Layer 7 of a small transformer language model trained on English Wikipedia (16 layers, counted from 0, width 128).
A neuron's activation on a vector x is SiLU(gate . x) times (in . x), where the dot is the dot product.
The model reads these tokens: " (" "son" ")" "\n" "-" " Education" ":" " Government" " College" " University" " La" "ho" "re" " (" "BA" ")" " Punjab" " University" " ("

The vector x that enters this layer's MLP at each token. A number n stands for (n - 500) times 0.0076.
0 " (": 526 404 586 371 838 592 439 441 538 521 494 546 559 456 622 577 560 483 386 418 461 447 485 506 494 508 418 530 398 500 535 439 547 562 426 430 561 538 603 627 536 492 520 450 486 461 522 579 545 379 556 499 578 422 458 353 595 354 503 550 542 618 527 484 553 422 585 517 546 587 457 647 603 462 578 601 450 433 499 538 542 586 535 359 446 539 760 636 446 558 635 510 443 469 373 443 407 534 500 351 574 482 523 379 506 361 250 503 329 302 603 560 339 580 702 470 366 406 568 409 581 750 431 454 510 532 489 541
1 "son": 543 345 466 466 475 488 332 458 625 473 415 586 414 602 569 625 488 533 270 562 212 669 547 595 460 332 360 430 283 692 493 383 630 363 600 576 409 680 663 488 679 476 605 470 437 501 548 575 504 461 570 458 408 321 464 534 549 536 553 631 519 499 366 551 479 524 633 489 554 483 393 357 465 655 515 520 471 454 463 446 603 539 556 315 550 575 603 623 373 610 600 539 279 452 429 600 272 450 508 275 606 518 486 443 603 511 428 474 457 352 472 377 292 489 704 606 461 485 447 480 485 718 569 576 419 560 536 489
2 ")": 570 458 403 529 619 400 337 426 596 591 528 638 636 587 482 520 608 605 477 420 273 631 465 474 365 594 541 544 625 607 560 380 619 554 520 653 508 490 585 639 410 574 567 544 474 632 403 542 597 444 499 456 618 372 358 367 482 527 498 323 503 429 480 583 568 466 527 469 519 409 400 508 376 682 467 549 437 528 522 326 536 555 540 498 488 335 546 559 447 517 435 419 457 554 450 515 430 473 490 513 577 537 529 474 570 529 306 534 461 434 495 485 530 560 681 636 653 438 478 506 289 821 413 295 363 493 585 520
3 "\n": 503 428 493 525 602 453 396 429 551 662 436 481 315 551 531 368 279 585 582 483 497 580 695 563 411 571 639 513 362 557 512 304 685 525 775 400 646 441 541 479 307 474 606 659 677 630 350 396 562 481 543 561 541 389 444 571 392 406 336 573 378 516 390 481 523 645 620 645 432 437 528 525 499 466 422 546 586 321 429 346 510 458 495 359 519 580 465 735 482 561 424 599 526 608 552 505 314 453 300 421 465 566 558 354 534 490 403 402 426 392 559 435 796 501 508 565 533 417 470 403 434 581 556 551 273 526 597 589
4 "-": 599 538 605 605 356 481 395 434 499 573 485 319 396 444 505 504 655 446 490 492 551 491 485 589 437 598 605 399 463 596 582 513 345 595 473 625 642 566 594 602 394 404 550 592 594 485 480 446 600 467 433 496 586 531 452 494 522 571 394 539 447 553 508 363 656 536 593 530 411 513 493 518 571 449 494 479 524 434 465 541 369 525 399 520 494 645 510 639 491 487 492 458 429 436 416 381 442 489 514 381 334 574 486 495 593 446 452 417 278 544 479 526 542 610 431 529 548 520 459 469 514 856 462 520 498 559 569 427
5 " Education": 510 540 537 518 377 493 437 504 397 363 543 468 474 517 642 564 442 673 365 566 524 369 705 221 384 487 636 442 275 454 482 491 526 426 618 596 408 289 647 528 356 590 558 518 506 385 528 400 543 566 494 433 530 464 498 544 532 540 540 555 619 507 515 465 685 416 593 754 443 541 535 693 552 380 479 457 348 450 238 434 401 533 444 506 482 397 344 601 453 509 691 394 505 225 541 578 392 333 704 415 531 567 694 438 608 654 569 514 348 407 535 460 487 436 698 505 353 597 362 285 548 645 305 452 428 493 512 437
6 ":": 371 510 479 498 551 495 542 536 567 442 535 577 459 366 525 404 597 630 592 661 490 456 474 342 384 516 332 375 378 651 408 410 662 442 460 595 562 419 642 484 455 501 655 516 574 424 546 424 494 318 550 245 463 575 464 425 488 568 499 441 323 570 382 554 451 549 640 645 469 442 323 323 346 509 501 529 607 511 398 486 584 559 547 509 739 603 443 500 556 504 532 431 551 381 407 541 338 550 469 257 546 573 771 447 527 468 396 506 530 447 538 560 505 616 526 634 583 503 461 418 397 795 528 382 456 446 456 497
7 " Government": 485 561 526 586 473 553 481 575 545 390 615 468 336 407 503 505 338 701 367 527 530 453 646 422 597 596 394 387 366 255 462 487 551 467 566 542 449 549 664 459 546 424 428 507 401 467 532 594 561 434 438 466 508 451 386 579 450 571 533 564 372 392 584 548 737 338 568 976 445 342 344 523 569 537 573 427 514 552 469 554 350 499 533 513 429 354 396 479 433 577 583 361 557 461 487 497 572 460 425 362 571 539 796 469 450 621 619 532 284 255 507 502 431 548 434 640 465 571 576 313 500 713 352 315 349 552 471 504
8 " College": 583 441 464 495 437 543 504 550 468 527 506 404 392 550 528 529 380 579 383 472 478 468 744 309 436 525 394 575 429 461 535 582 771 362 525 497 593 358 782 350 630 537 564 370 628 487 482 424 445 410 398 353 537 442 406 640 500 522 591 574 459 474 506 492 698 310 656 679 499 422 422 489 531 503 584 432 521 534 309 565 398 498 434 482 489 489 474 588 462 516 672 522 574 378 358 498 374 667 544 369 660 567 713 501 554 659 714 345 524 158 558 452 499 359 545 704 444 555 396 408 358 649 480 543 313 483 549 590
9 " University": 541 482 418 526 476 588 495 599 498 522 595 444 453 538 580 550 430 659 316 371 355 557 700 313 500 473 406 486 352 386 400 556 683 494 578 428 636 340 739 385 563 614 608 455 610 451 590 562 391 424 336 381 470 559 273 640 525 466 591 672 553 468 561 425 567 377 632 806 504 388 412 446 446 484 438 420 464 566 259 453 426 471 435 502 540 423 478 609 415 475 721 526 547 372 464 510 391 619 441 418 641 530 735 522 467 650 436 375 354 207 549 511 518 410 545 701 485 606 378 381 433 609 487 546 267 422 466 614
10 " La": 486 500 516 439 618 542 566 515 420 610 573 490 219 617 786 466 578 563 474 365 607 654 553 361 667 652 591 464 394 581 422 419 596 320 534 399 596 550 374 400 632 418 650 448 497 467 633 542 551 344 315 460 428 671 512 721 459 592 455 549 629 444 476 486 426 381 561 421 555 555 293 266 414 429 474 574 467 586 555 516 483 557 456 555 547 670 345 334 455 546 545 415 435 427 456 426 427 494 362 528 485 363 570 636 419 542 476 564 338 548 521 513 398 661 666 530 724 644 464 577 411 569 697 415 336 531 336 724
11 "ho": 510 403 429 682 595 523 608 551 616 532 490 595 389 293 442 621 558 479 682 395 480 570 578 413 624 679 392 376 577 406 626 554 554 603 618 494 512 355 418 524 672 568 398 472 505 401 408 456 488 331 268 544 564 629 469 619 396 441 377 400 269 561 406 478 541 247 382 539 483 417 730 703 540 474 634 445 472 578 609 457 319 565 522 424 490 618 372 414 573 420 672 442 356 485 707 338 423 597 405 518 569 366 563 605 479 576 577 453 731 710 553 544 424 298 443 609 568 475 748 616 332 442 567 464 506 412 311 548
12 "re": 679 509 455 555 486 592 427 532 582 267 384 518 235 411 401 552 200 606 504 573 522 511 658 356 660 568 477 558 512 346 353 596 659 462 748 490 632 346 531 571 448 416 555 545 491 510 373 478 427 546 522 618 483 574 524 442 324 548 421 509 421 522 446 533 479 403 426 762 500 325 654 645 530 493 436 401 410 619 427 358 439 508 419 465 661 466 422 397 664 339 484 520 343 445 470 492 341 499 515 423 508 561 596 617 494 607 669 502 417 315 593 518 602 485 621 642 573 459 464 433 317 656 402 405 483 428 528 430
13 " (": 444 530 547 500 682 722 465 516 559 426 606 505 591 485 641 537 561 457 434 505 613 435 653 418 597 504 517 547 456 520 526 416 660 374 606 501 630 469 569 636 633 612 514 441 619 479 507 510 466 357 669 510 491 457 368 483 422 364 534 556 392 642 597 549 535 413 700 545 448 576 545 446 502 474 550 627 404 307 401 518 550 483 442 412 604 509 786 491 511 704 626 483 453 474 424 436 266 541 463 472 628 440 556 523 501 415 468 467 403 188 569 650 496 602 759 558 412 426 494 337 543 675 344 453 366 468 375 549
14 "BA": 650 636 459 646 474 577 663 489 544 558 508 510 433 589 460 481 404 536 315 424 692 497 673 386 373 461 436 423 491 515 379 498 566 514 562 569 592 392 533 481 551 701 484 286 593 486 507 462 571 377 261 326 423 323 223 474 524 460 453 478 467 593 508 372 497 361 573 549 541 451 398 460 408 550 583 415 515 619 428 536 672 435 415 507 529 680 722 521 310 543 671 330 483 310 497 587 334 577 537 522 550 585 576 452 564 672 602 419 489 307 471 565 358 465 579 620 520 480 484 144 495 572 341 394 334 590 520 507
15 ")": 419 473 406 528 568 570 356 317 600 563 517 607 582 547 408 511 596 594 543 457 468 652 609 394 531 593 517 633 500 575 501 443 607 502 718 530 575 408 512 496 387 560 604 436 447 627 537 496 598 429 440 389 500 514 379 449 417 547 542 331 441 491 469 593 395 491 501 646 457 473 339 381 391 640 426 551 426 410 324 377 449 521 529 435 757 453 641 494 528 483 449 497 395 416 412 488 489 487 508 474 665 552 661 496 551 546 472 511 449 241 374 572 596 606 752 661 620 478 416 421 336 763 489 371 419 463 475 759
16 " Punjab": 342 354 414 457 474 560 379 531 455 426 541 507 284 331 486 384 371 510 301 253 822 495 644 502 542 619 486 461 436 506 417 540 512 561 585 492 390 462 494 465 646 564 547 421 441 608 417 754 430 484 288 369 281 544 323 475 428 515 529 516 363 502 584 588 452 515 510 632 472 499 544 418 563 432 431 465 470 401 604 782 352 533 396 475 460 455 490 539 530 376 577 457 468 550 428 494 414 541 363 454 596 539 724 492 627 651 670 547 450 251 508 423 437 577 494 620 568 397 590 285 378 650 454 212 435 526 490 472
17 " University": 555 533 410 504 523 581 490 561 501 492 521 449 431 562 481 556 341 670 418 400 395 455 739 288 538 482 477 491 386 386 367 524 671 439 584 413 600 341 651 444 563 528 558 466 594 460 562 699 381 442 354 362 461 552 228 656 499 485 630 665 528 471 639 466 543 400 665 812 498 392 424 506 479 468 449 429 454 587 255 458 371 459 464 499 599 392 499 628 434 480 719 466 545 430 395 464 379 631 422 412 587 527 736 491 529 657 466 358 374 208 517 479 541 355 492 718 462 516 406 350 437 599 467 597 302 430 459 569
18 " (": 422 426 522 488 696 722 455 472 623 436 578 518 582 519 621 511 645 450 379 501 663 501 702 366 580 540 479 548 459 522 521 387 606 377 578 502 633 446 545 580 581 581 483 410 573 482 581 469 505 354 591 440 506 514 417 503 422 345 576 551 360 616 570 528 560 371 631 610 434 578 557 412 519 471 558 612 348 274 425 533 568 479 424 394 670 516 728 536 469 653 672 438 462 467 472 497 292 517 453 495 661 468 507 490 515 426 452 443 406 134 536 658 467 630 769 553 393 421 519 420 515 652 379 496 413 476 344 595

Each question shows the input weights of one neuron of the MLP. A number n stands for (n - 500) times 0.0024.

n75 gate: 421 512 548 472 487 430 577 425 414 502 537 423 592 529 339 453 469 544 515 540 508 489 475 539 462 570 539 428 439 577 577 559 457 567 377 489 474 443 431 531 375 457 417 520 585 463 453 432 480 598 479 380 470 384 473 525 516 467 470 481 543 474 418 524 426 514 405 530 494 408 522 499 498 406 549 563 442 681 447 452 451 459 496 522 564 556 574 498 489 502 434 503 397 523 496 491 549 523 625 551 460 445 440 533 527 478 470 475 576 500 449 579 531 558 417 436 500 639 500 534 544 497 415 607 463 472 579 507
n75 in: 447 523 510 534 419 396 483 535 515 476 533 406 501 633 571 577 484 455 504 504 371 462 525 473 517 466 358 438 496 403 481 465 450 516 456 497 576 499 458 591 488 478 589 417 611 501 434 519 540 514 467 534 537 551 471 466 536 546 467 467 454 569 443 588 518 344 461 491 550 533 480 388 466 483 482 521 567 523 487 436 461 456 375 510 618 458 461 444 551 504 533 481 427 476 487 517 468 631 424 513 396 491 526 518 490 561 512 462 480 552 557 490 537 479 561 466 481 518 439 513 582 564 446 397 520 433 583 458
Which token does this neuron like most? 4 "-"

n114 gate: 363 454 489 494 534 489 513 511 434 538 549 362 570 528 381 563 565 453 526 533 431 541 385 417 553 454 459 400 562 546 453 507 444 447 484 515 463 465 594 532 460 617 486 554 573 456 540 296 510 483 524 408 534 560 585 530 483 562 547 486 520 391 619 457 519 483 407 421 526 545 542 438 489 472 404 560 565 465 440 505 409 633 569 576 489 546 494 359 670 470 544 480 448 375 601 530 580 499 483 497 550 496 415 496 473 445 492 478 579 613 599 570 503 542 375 499 431 459 445 487 508 462 554 470 562 440 346 479
n114 in: 477 543 550 568 558 483 646 441 446 414 471 559 485 292 538 412 513 509 499 556 436 575 541 629 503 498 524 542 475 437 458 566 464 581 543 497 390 482 503 531 466 538 579 536 432 574 555 628 432 466 506 466 490 455 605 517 526 509 520 480 579 572 540 509 521 490 531 551 442 493 670 449 426 473 481 486 509 599 487 475 467 424 459 500 483 481 564 651 431 514 556 494 444 501 518 457 428 458 393 475 466 592 397 505 520 469 520 439 485 499 619 474 579 449 416 557 430 498 569 519 494 464 416 500 449 520 590 422
On which three tokens does it fire most, strongest first? 11 "ho", 15 ")", 10 " La"

n243 gate: 418 514 455 457 452 415 477 568 425 537 499 551 430 450 601 593 487 579 497 496 423 536 410 472 419 551 510 446 587 586 511 474 537 434 486 470 398 619 558 552 557 587 393 540 564 481 551 452 559 603 584 515 646 453 496 385 495 583 525 597 465 576 458 518 572 533 475 423 483 600 525 491 415 483 523 438 468 465 588 445 503 577 589 599 484 515 530 460 484 536 495 511 467 525 555 533 656 475 475 553 501 545 413 472 535 435 412 470 492 520 525 506 501 570 367 423 428 564 502 537 586 475 563 412 467 605 504 482
n243 in: 471 552 494 360 619 591 466 557 435 430 519 457 563 431 466 384 543 515 548 588 439 410 424 391 419 523 543 415 629 563 418 467 423 405 547 527 516 536 527 518 556 402 371 482 540 453 481 497 597 624 527 603 561 435 480 515 537 561 500 494 472 535 497 558 523 542 348 576 440 523 513 489 555 462 536 557 491 576 481 527 566 397 460 543 559 521 461 552 424 413 397 539 506 628 507 534 563 478 537 539 462 512 537 510 561 446 411 426 396 454 469 473 522 408 479 479 425 434 500 495 529 568 519 490 483 491 540 431
Which token does this neuron like most? 10 " La"

n128 gate: 464 428 509 442 531 526 513 488 606 379 407 528 508 466 464 500 552 503 426 508 523 478 551 530 486 651 468 340 450 528 514 415 508 582 461 532 546 495 433 613 618 430 413 430 381 520 619 529 533 594 470 532 355 535 429 450 468 539 479 553 449 484 497 491 556 509 351 533 505 538 503 616 605 401 439 491 477 468 620 537 494 475 446 449 525 500 428 637 454 621 521 471 454 354 499 641 591 428 570 581 403 443 468 404 470 440 535 535 506 550 439 468 577 590 505 457 378 464 531 511 479 300 442 521 544 327 403 475
n128 in: 445 479 460 386 446 569 432 511 504 506 445 522 517 506 510 541 389 500 624 572 629 536 618 424 493 570 494 627 376 424 544 479 386 576 489 474 616 422 535 511 544 376 496 492 498 566 452 581 560 530 532 497 589 577 446 460 561 535 566 412 521 537 449 528 506 499 426 448 590 553 453 502 502 604 453 513 421 446 465 539 400 392 397 527 607 549 550 528 518 527 524 484 439 535 437 458 436 504 510 426 566 476 537 470 585 493 476 468 502 508 620 458 520 521 463 563 469 374 464 419 486 507 535 443 540 478 388 572
Its two highest activations, in order, are on tokens 16 " Punjab", 18 " ("

n317 gate: 399 437 423 513 446 442 587 369 532 443 486 493 540 437 566 541 634 549 484 436 503 598 519 456 478 505 520 530 458 455 491 593 537 585 421 582 676 515 522 464 522 505 494 394 477 506 593 511 543 566 508 436 559 477 579 458 356 515 549 595 466 511 611 412 566 587 441 512 515 448 483 427 559 579 523 545 537 532 473 400 572 532 512 625 366 588 487 573 426 537 529 497 533 420 433 413 531 424 380 553 553 494 528 478 477 449 449 364 410 481 572 445 725 442 472 529 423 458 609 552 468 479 408 610 445 601 522 545
n317 in: 405 453 460 476 456 507 401 395 537 511 453 589 462 482 531 525 546 428 413 460 534 561 499 523 464 404 456 538 473 557 357 495 562 537 542 537 573 496 547 458 531 501 510 524 519 562 580 566 521 486 458 393 460 610 529 549 415 490 453 495 472 407 520 414 490 502 546 475 510 429 518 478 498 548 579 529 584 534 612 535 514 478 660 553 435 559 459 496 476 495 547 499 414 520 452 490 555 568 465 497 534 555 516 480 453 425 381 368 504 407 400 467 535 482 519 616 423 559 534 515 392 520 480 622 482 594 386 506
On which three tokens does it fire most, strongest first? 9 " University", 17 " University", 8 " College"

n161 gate: 462 417 498 524 560 492 577 466 575 523 575 551 513 552 530 414 509 479 414 392 496 542 536 652 502 525 454 505 453 504 548 448 501 611 402 514 552 463 515 459 483 529 497 557 362 474 383 511 496 540 469 438 383 485 582 366 471 443 427 523 438 509 473 491 351 588 450 487 467 569 533 275 551 641 449 503 568 655 620 487 556 515 566 539 477 481 551 383 638 478 566 510 496 412 527 517 573 458 570 486 503 453 474 535 531 544 405 467 601 549 628 496 450 509 290 400 424 529 552 566 528 478 441 517 522 442 360 445
n161 in: 479 481 428 410 456 503 484 457 484 593 450 583 492 481 381 446 576 563 517 461 466 427 424 435 426 565 473 588 504 449 492 439 464 407 510 521 490 525 572 539 535 429 541 552 511 611 474 491 441 499 501 512 475 538 523 431 425 511 496 463 436 479 433 608 380 495 461 511 500 444 443 416 528 436 508 423 625 570 427 437 589 430 626 598 453 557 529 545 554 547 465 444 534 479 365 601 434 580 431 576 413 641 597 589 491 493 531 359 539 512 467 497 519 357 354 499 501 494 547 543 457 560 535 555 538 563 557 405
On which token does it fire most, and how strongly? 18 " (", at about 0.63

n319 gate: 472 491 532 492 512 459 518 443 609 604 537 472 601 438 441 336 603 464 524 610 580 436 290 497 341 413 530 532 474 538 399 404 471 488 444 596 557 475 369 478 555 478 539 447 535 459 457 544 511 488 404 534 417 573 575 477 540 513 496 491 522 500 572 401 506 581 474 490 481 393 428 493 461 555 551 436 583 645 593 366 534 444 454 411 454 590 601 553 357 419 532 586 485 453 647 549 559 358 457 541 604 477 306 452 425 510 469 473 562 457 523 557 539 497 503 404 454 487 323 566 476 504 478 507 482 511 428 590
n319 in: 649 528 646 525 455 475 484 467 647 582 495 608 546 491 613 537 454 482 571 601 572 503 527 526 548 367 447 567 507 387 476 443 488 553 539 523 615 516 654 476 425 431 588 585 537 543 501 472 516 519 548 568 496 534 397 623 484 481 442 466 472 522 583 432 568 511 421 522 527 523 453 441 472 500 611 565 531 434 364 440 569 535 474 468 611 607 373 561 596 486 527 487 478 604 448 549 551 542 561 552 563 457 363 410 367 433 486 530 464 414 594 445 519 530 493 480 476 608 498 552 622 516 437 456 536 515 473 511
On which three tokens does it fire most, strongest first? 11 "ho", 16 " Punjab", 10 " La"

n199 gate: 553 481 512 410 520 461 546 445 540 548 491 513 528 442 505 546 559 443 467 517 503 502 225 572 312 498 604 477 538 604 480 460 525 530 469 538 596 474 449 439 552 668 552 453 563 483 528 428 437 538 541 507 471 651 522 487 498 499 524 453 476 398 549 536 469 506 457 496 574 645 436 571 585 503 564 448 594 507 532 478 419 527 616 495 538 535 616 421 525 514 647 558 539 466 495 609 513 403 551 480 534 535 373 389 538 516 442 491 686 480 579 606 464 429 376 473 380 484 472 494 601 454 397 611 593 504 471 657
n199 in: 480 535 506 550 481 611 508 456 404 485 522 359 545 527 415 402 438 550 615 442 551 474 537 441 450 408 453 462 516 506 465 458 442 519 536 522 480 501 441 525 473 507 301 570 585 478 549 608 585 450 452 494 516 574 481 514 542 496 446 584 420 408 512 518 497 390 476 421 490 513 494 583 482 403 317 577 420 426 504 577 372 542 475 585 568 438 539 430 492 535 370 529 505 517 511 477 484 543 540 494 581 500 432 490 518 415 539 533 380 511 447 555 409 560 518 475 536 425 539 459 625 487 686 367 495 409 426 505
Which token does this neuron like most? 1 "son"

n127 gate: 490 315 551 496 362 587 461 527 382 473 478 388 488 576 478 436 496 431 416 573 423 633 490 508 503 519 544 551 572 399 410 511 330 539 444 485 514 488 539 455 528 386 405 488 613 563 482 533 456 596 534 376 659 666 556 490 383 520 563 496 599 341 513 475 476 546 502 486 496 424 550 433 475 517 459 542 509 459 492 534 425 568 698 597 558 539 545 575 570 536 482 491 552 422 525 500 503 485 515 570 664 579 542 545 497 480 481 467 500 593 547 493 448 658 491 429 514 542 617 526 574 437 460 639 496 502 460 480
n127 in: 497 378 537 513 515 559 530 548 484 505 528 515 526 533 415 535 498 509 508 502 462 330 436 510 483 448 589 465 441 600 328 466 581 496 544 484 317 505 542 387 595 507 398 628 360 463 515 478 540 510 451 499 339 416 382 395 454 388 546 404 515 478 517 369 479 528 482 531 478 473 485 506 517 591 542 538 520 495 473 546 481 486 542 445 521 546 571 522 503 437 634 491 691 455 504 517 539 655 473 502 573 538 523 523 612 399 595 492 416 526 477 548 465 472 484 473 495 471 539 474 423 463 566 422 481 455 408 554
Which token does this neuron like most? 12 "re"

n43 gate: 566 500 515 555 396 504 573 501 367 441 558 462 598 348 393 561 512 483 420 574 531 499 460 465 475 429 495 456 445 502 564 504 410 578 441 507 586 567 352 494 336 524 577 555 478 588 509 509 568 395 595 538 591 582 553 510 476 494 433 484 527 387 629 583 407 521 475 508 643 425 544 524 519 502 583 508 436 582 445 638 495 355 558 538 590 428 576 571 362 575 553 494 402 533 497 528 479 557 524 498 613 516 492 500 464 537 421 533 500 445 488 532 473 475 450 565 549 510 569 571 444 450 448 531 529 345 488 438
n43 in: 457 507 580 358 568 552 583 509 563 381 441 536 537 476 435 475 489 511 625 363 436 426 518 604 582 582 560 458 585 556 408 523 545 644 520 588 422 539 519 512 485 612 527 458 576 503 556 432 508 534 443 495 465 404 483 468 491 575 563 464 455 482 360 423 509 519 514 419 425 577 547 431 533 482 489 549 410 400 539 514 470 603 540 462 545 533 519 532 453 443 491 415 512 423 441 598 476 445 441 528 449 601 437 510 551 501 576 443 478 575 563 387 408 414 507 565 450 522 610 592 426 466 498 505 546 557 620 559
On which token does it fire most, and how strongly? 9 " University", at about 0.45

n281 gate: 519 532 568 485 399 428 505 598 434 529 632 581 513 492 556 598 638 544 511 486 534 464 511 475 510 503 644 631 522 578 602 528 461 363 504 457 515 469 563 396 491 588 402 453 530 397 418 487 551 557 540 573 609 512 534 467 497 383 519 479 454 571 519 487 562 577 464 496 519 493 507 492 650 537 522 414 525 474 475 492 325 538 429 518 504 423 521 532 520 641 474 551 655 544 486 426 431 406 361 416 467 457 520 519 488 513 387 603 360 563 507 443 570 536 595 604 506 491 423 467 478 398 517 507 458 462 518 548
n281 in: 350 543 580 520 525 492 519 482 458 625 582 554 561 493 548 467 450 465 488 477 564 425 463 448 625 457 576 477 505 467 443 482 474 550 395 512 471 575 438 478 579 526 516 500 462 563 464 450 521 481 581 530 426 576 493 503 426 461 510 521 410 583 563 440 605 459 480 462 500 553 455 444 487 569 579 554 464 501 465 479 491 451 565 498 537 483 571 529 462 520 440 527 593 363 579 416 428 496 507 535 540 445 595 525 488 484 419 521 418 539 519 520 573 660 469 445 482 397 432 522 414 472 413 454 451 499 574 544
On which token does it fire most, and how strongly? 13 " (", at about 4.1

n292 gate: 531 361 489 386 472 409 487 489 379 432 559 407 655 502 475 448 587 447 488 567 407 495 485 516 416 559 446 441 565 554 479 555 448 579 483 395 446 521 523 494 571 534 489 568 419 499 511 462 462 542 552 493 559 527 507 399 528 559 540 586 536 507 495 480 491 531 471 490 490 414 541 520 597 547 563 458 458 513 598 389 499 484 530 509 490 530 452 508 385 506 516 388 534 441 527 476 473 514 552 551 442 545 486 397 600 502 340 605 436 567 602 503 573 479 467 509 477 504 571 474 619 527 521 446 541 445 633 577
n292 in: 474 397 434 498 525 450 446 497 540 520 534 499 479 514 506 481 412 506 500 439 380 558 459 525 456 525 437 413 403 544 445 499 595 555 490 469 489 514 489 494 499 507 456 478 384 509 499 473 474 386 545 512 557 582 563 426 582 535 450 457 673 458 502 397 529 514 543 489 470 500 440 626 574 430 568 514 496 596 596 466 519 684 460 512 459 615 407 633 523 425 646 396 631 436 542 353 478 612 535 452 462 595 486 429 559 426 457 597 440 540 596 514 486 389 538 557 568 453 526 403 573 641 598 448 484 505 460 489
On which token does it fire most, and how strongly? 0 " (", at about 3.8

n56 gate: 407 518 452 443 579 570 588 549 579 431 660 435 584 615 568 480 393 517 507 559 412 500 471 482 571 427 484 535 471 446 536 502 504 553 338 428 461 523 613 565 536 483 501 569 484 402 522 542 569 472 646 496 564 445 520 449 514 688 556 458 507 549 559 516 589 547 489 356 536 701 463 484 537 504 432 607 602 474 518 540 431 450 536 460 585 367 455 587 510 585 469 622 553 488 560 680 631 456 488 532 550 506 533 528 511 508 504 498 426 633 497 422 409 492 553 526 532 429 616 585 480 428 519 539 499 434 426 481
n56 in: 536 525 510 520 438 524 506 489 501 487 522 428 495 472 524 568 417 408 406 566 551 409 528 462 548 543 528 566 544 592 435 533 438 460 503 556 568 513 513 437 538 505 550 557 454 561 568 469 450 442 545 607 511 562 547 478 595 503 444 530 514 589 476 592 499 492 466 493 420 478 430 563 482 509 501 439 636 399 389 493 579 494 514 623 531 550 564 485 553 449 469 435 503 422 584 554 523 470 516 491 549 456 605 501 558 473 525 445 661 607 597 559 464 658 546 389 666 534 416 539 542 531 502 375 452 508 620 492
Which token does this neuron like most? 17 " University"

n148 gate: 466 455 543 579 484 488 533 417 430 421 633 548 563 498 509 537 556 442 561 485 415 627 506 515 479 536 542 535 506 482 522 579 354 521 396 492 493 437 498 474 329 625 494 421 390 448 460 517 479 610 478 400 604 469 543 499 584 487 516 488 410 321 589 384 438 460 369 460 500 382 393 613 508 491 354 490 576 459 458 552 454 451 474 582 479 537 559 558 649 543 408 538 554 519 500 522 482 508 443 658 489 567 479 438 530 539 465 491 457 525 435 681 498 519 574 495 475 493 327 453 364 358 473 533 443 509 513 616
n148 in: 510 591 532 551 510 359 514 554 545 535 487 477 506 513 517 507 469 504 493 488 422 524 497 410 559 375 442 498 466 470 366 432 498 454 431 541 594 574 583 463 481 368 581 597 489 485 519 522 518 480 516 589 549 480 492 486 440 413 535 447 570 488 547 550 554 490 500 512 517 552 473 455 521 536 389 549 552 583 563 462 418 574 634 402 563 451 476 489 497 495 431 465 518 458 418 515 528 375 576 471 476 578 520 478 496 443 490 394 585 476 555 591 515 663 538 437 491 604 504 531 561 477 510 389 539 465 300 546
On which token does it fire most, and how strongly? 15 ")", at about 1.1

n90 gate: 555 634 583 425 460 541 528 497 378 456 453 402 630 415 437 344 471 497 555 514 451 481 509 599 501 581 462 533 573 565 620 535 444 477 450 556 491 621 458 432 518 586 442 552 426 605 453 450 460 626 417 488 494 544 589 524 482 471 485 495 660 519 630 463 470 645 450 372 514 546 406 552 596 521 537 483 546 510 597 517 430 433 660 357 434 542 536 462 475 511 453 613 511 516 443 483 480 488 601 506 601 546 427 492 464 471 447 456 402 566 577 502 497 512 396 474 574 525 379 561 510 368 563 690 574 416 445 611
n90 in: 413 591 470 521 519 570 503 387 408 416 477 410 606 545 496 509 490 461 527 441 507 477 589 611 538 465 383 657 568 595 533 582 510 514 540 509 548 463 477 532 453 504 364 549 433 570 543 545 494 452 465 388 530 511 523 504 439 610 374 452 617 512 563 497 485 577 490 387 497 605 527 505 542 454 524 475 534 573 480 572 509 478 601 419 502 640 445 490 522 409 582 561 609 445 375 470 399 559 620 452 427 618 438 455 264 492 505 507 410 553 471 456 492 422 424 574 598 457 507 491 437 542 587 523 561 540 467 405
Its two highest activations, in order, are on tokens 3 "\n", 1 "son"

n13 gate: 573 419 534 506 481 501 413 572 616 367 377 393 545 462 597 479 546 404 539 529 441 550 479 474 479 445 484 556 454 529 657 531 574 417 467 493 520 484 699 453 383 521 466 627 481 421 485 493 634 565 507 520 415 529 413 540 584 445 474 456 555 480 517 479 471 555 526 468 412 446 486 380 546 492 644 487 535 399 506 495 393 519 557 444 475 542 469 488 657 574 553 551 466 581 434 605 587 519 413 519 457 555 453 465 457 519 418 473 643 571 544 525 530 674 456 599 385 551 507 588 473 457 580 688 537 553 363 554
n13 in: 545 544 488 564 513 634 440 541 605 456 567 534 553 479 530 509 415 445 571 483 535 460 409 442 522 427 480 510 494 336 505 591 462 477 455 531 496 451 489 556 451 434 434 551 314 563 453 633 508 527 558 540 473 517 495 433 556 493 498 382 532 476 488 489 461 490 450 473 462 510 365 410 469 651 511 589 489 499 533 476 483 483 511 551 553 491 391 502 544 493 641 471 548 483 438 611 486 516 526 376 567 410 486 464 484 589 481 471 447 480 513 528 432 474 433 505 375 298 584 519 563 486 487 510 551 514 495 559
Which token does this neuron like most? 10 " La"

n31 gate: 583 414 606 501 555 580 655 428 495 504 466 500 638 459 528 463 406 511 537 565 541 352 401 608 423 528 494 387 566 497 513 427 380 470 459 354 437 540 524 456 553 520 509 448 458 542 484 563 513 520 484 499 585 508 487 437 555 468 482 465 417 594 398 458 502 586 447 535 537 521 463 555 567 454 424 528 501 486 481 527 567 385 452 545 533 496 439 370 491 502 458 475 492 403 477 544 530 501 603 506 460 421 571 434 486 503 486 515 530 549 527 500 457 501 540 529 448 572 489 528 566 422 476 567 613 556 497 581
n31 in: 558 451 531 524 557 486 566 493 537 509 483 528 447 485 595 585 484 465 590 563 530 459 552 500 587 530 375 443 534 410 503 457 495 526 585 435 411 492 585 565 502 474 461 434 449 510 523 562 592 430 499 474 610 620 404 457 477 479 464 530 400 493 511 505 539 508 467 552 570 559 434 530 484 526 495 429 500 477 458 486 456 506 505 471 472 479 521 512 549 530 500 598 465 467 465 446 542 458 489 540 585 510 515 499 467 573 551 531 556 508 496 521 507 527 508 483 515 406 434 476 579 481 520 517 523 583 522 485
Which token does this neuron like most? 0 " ("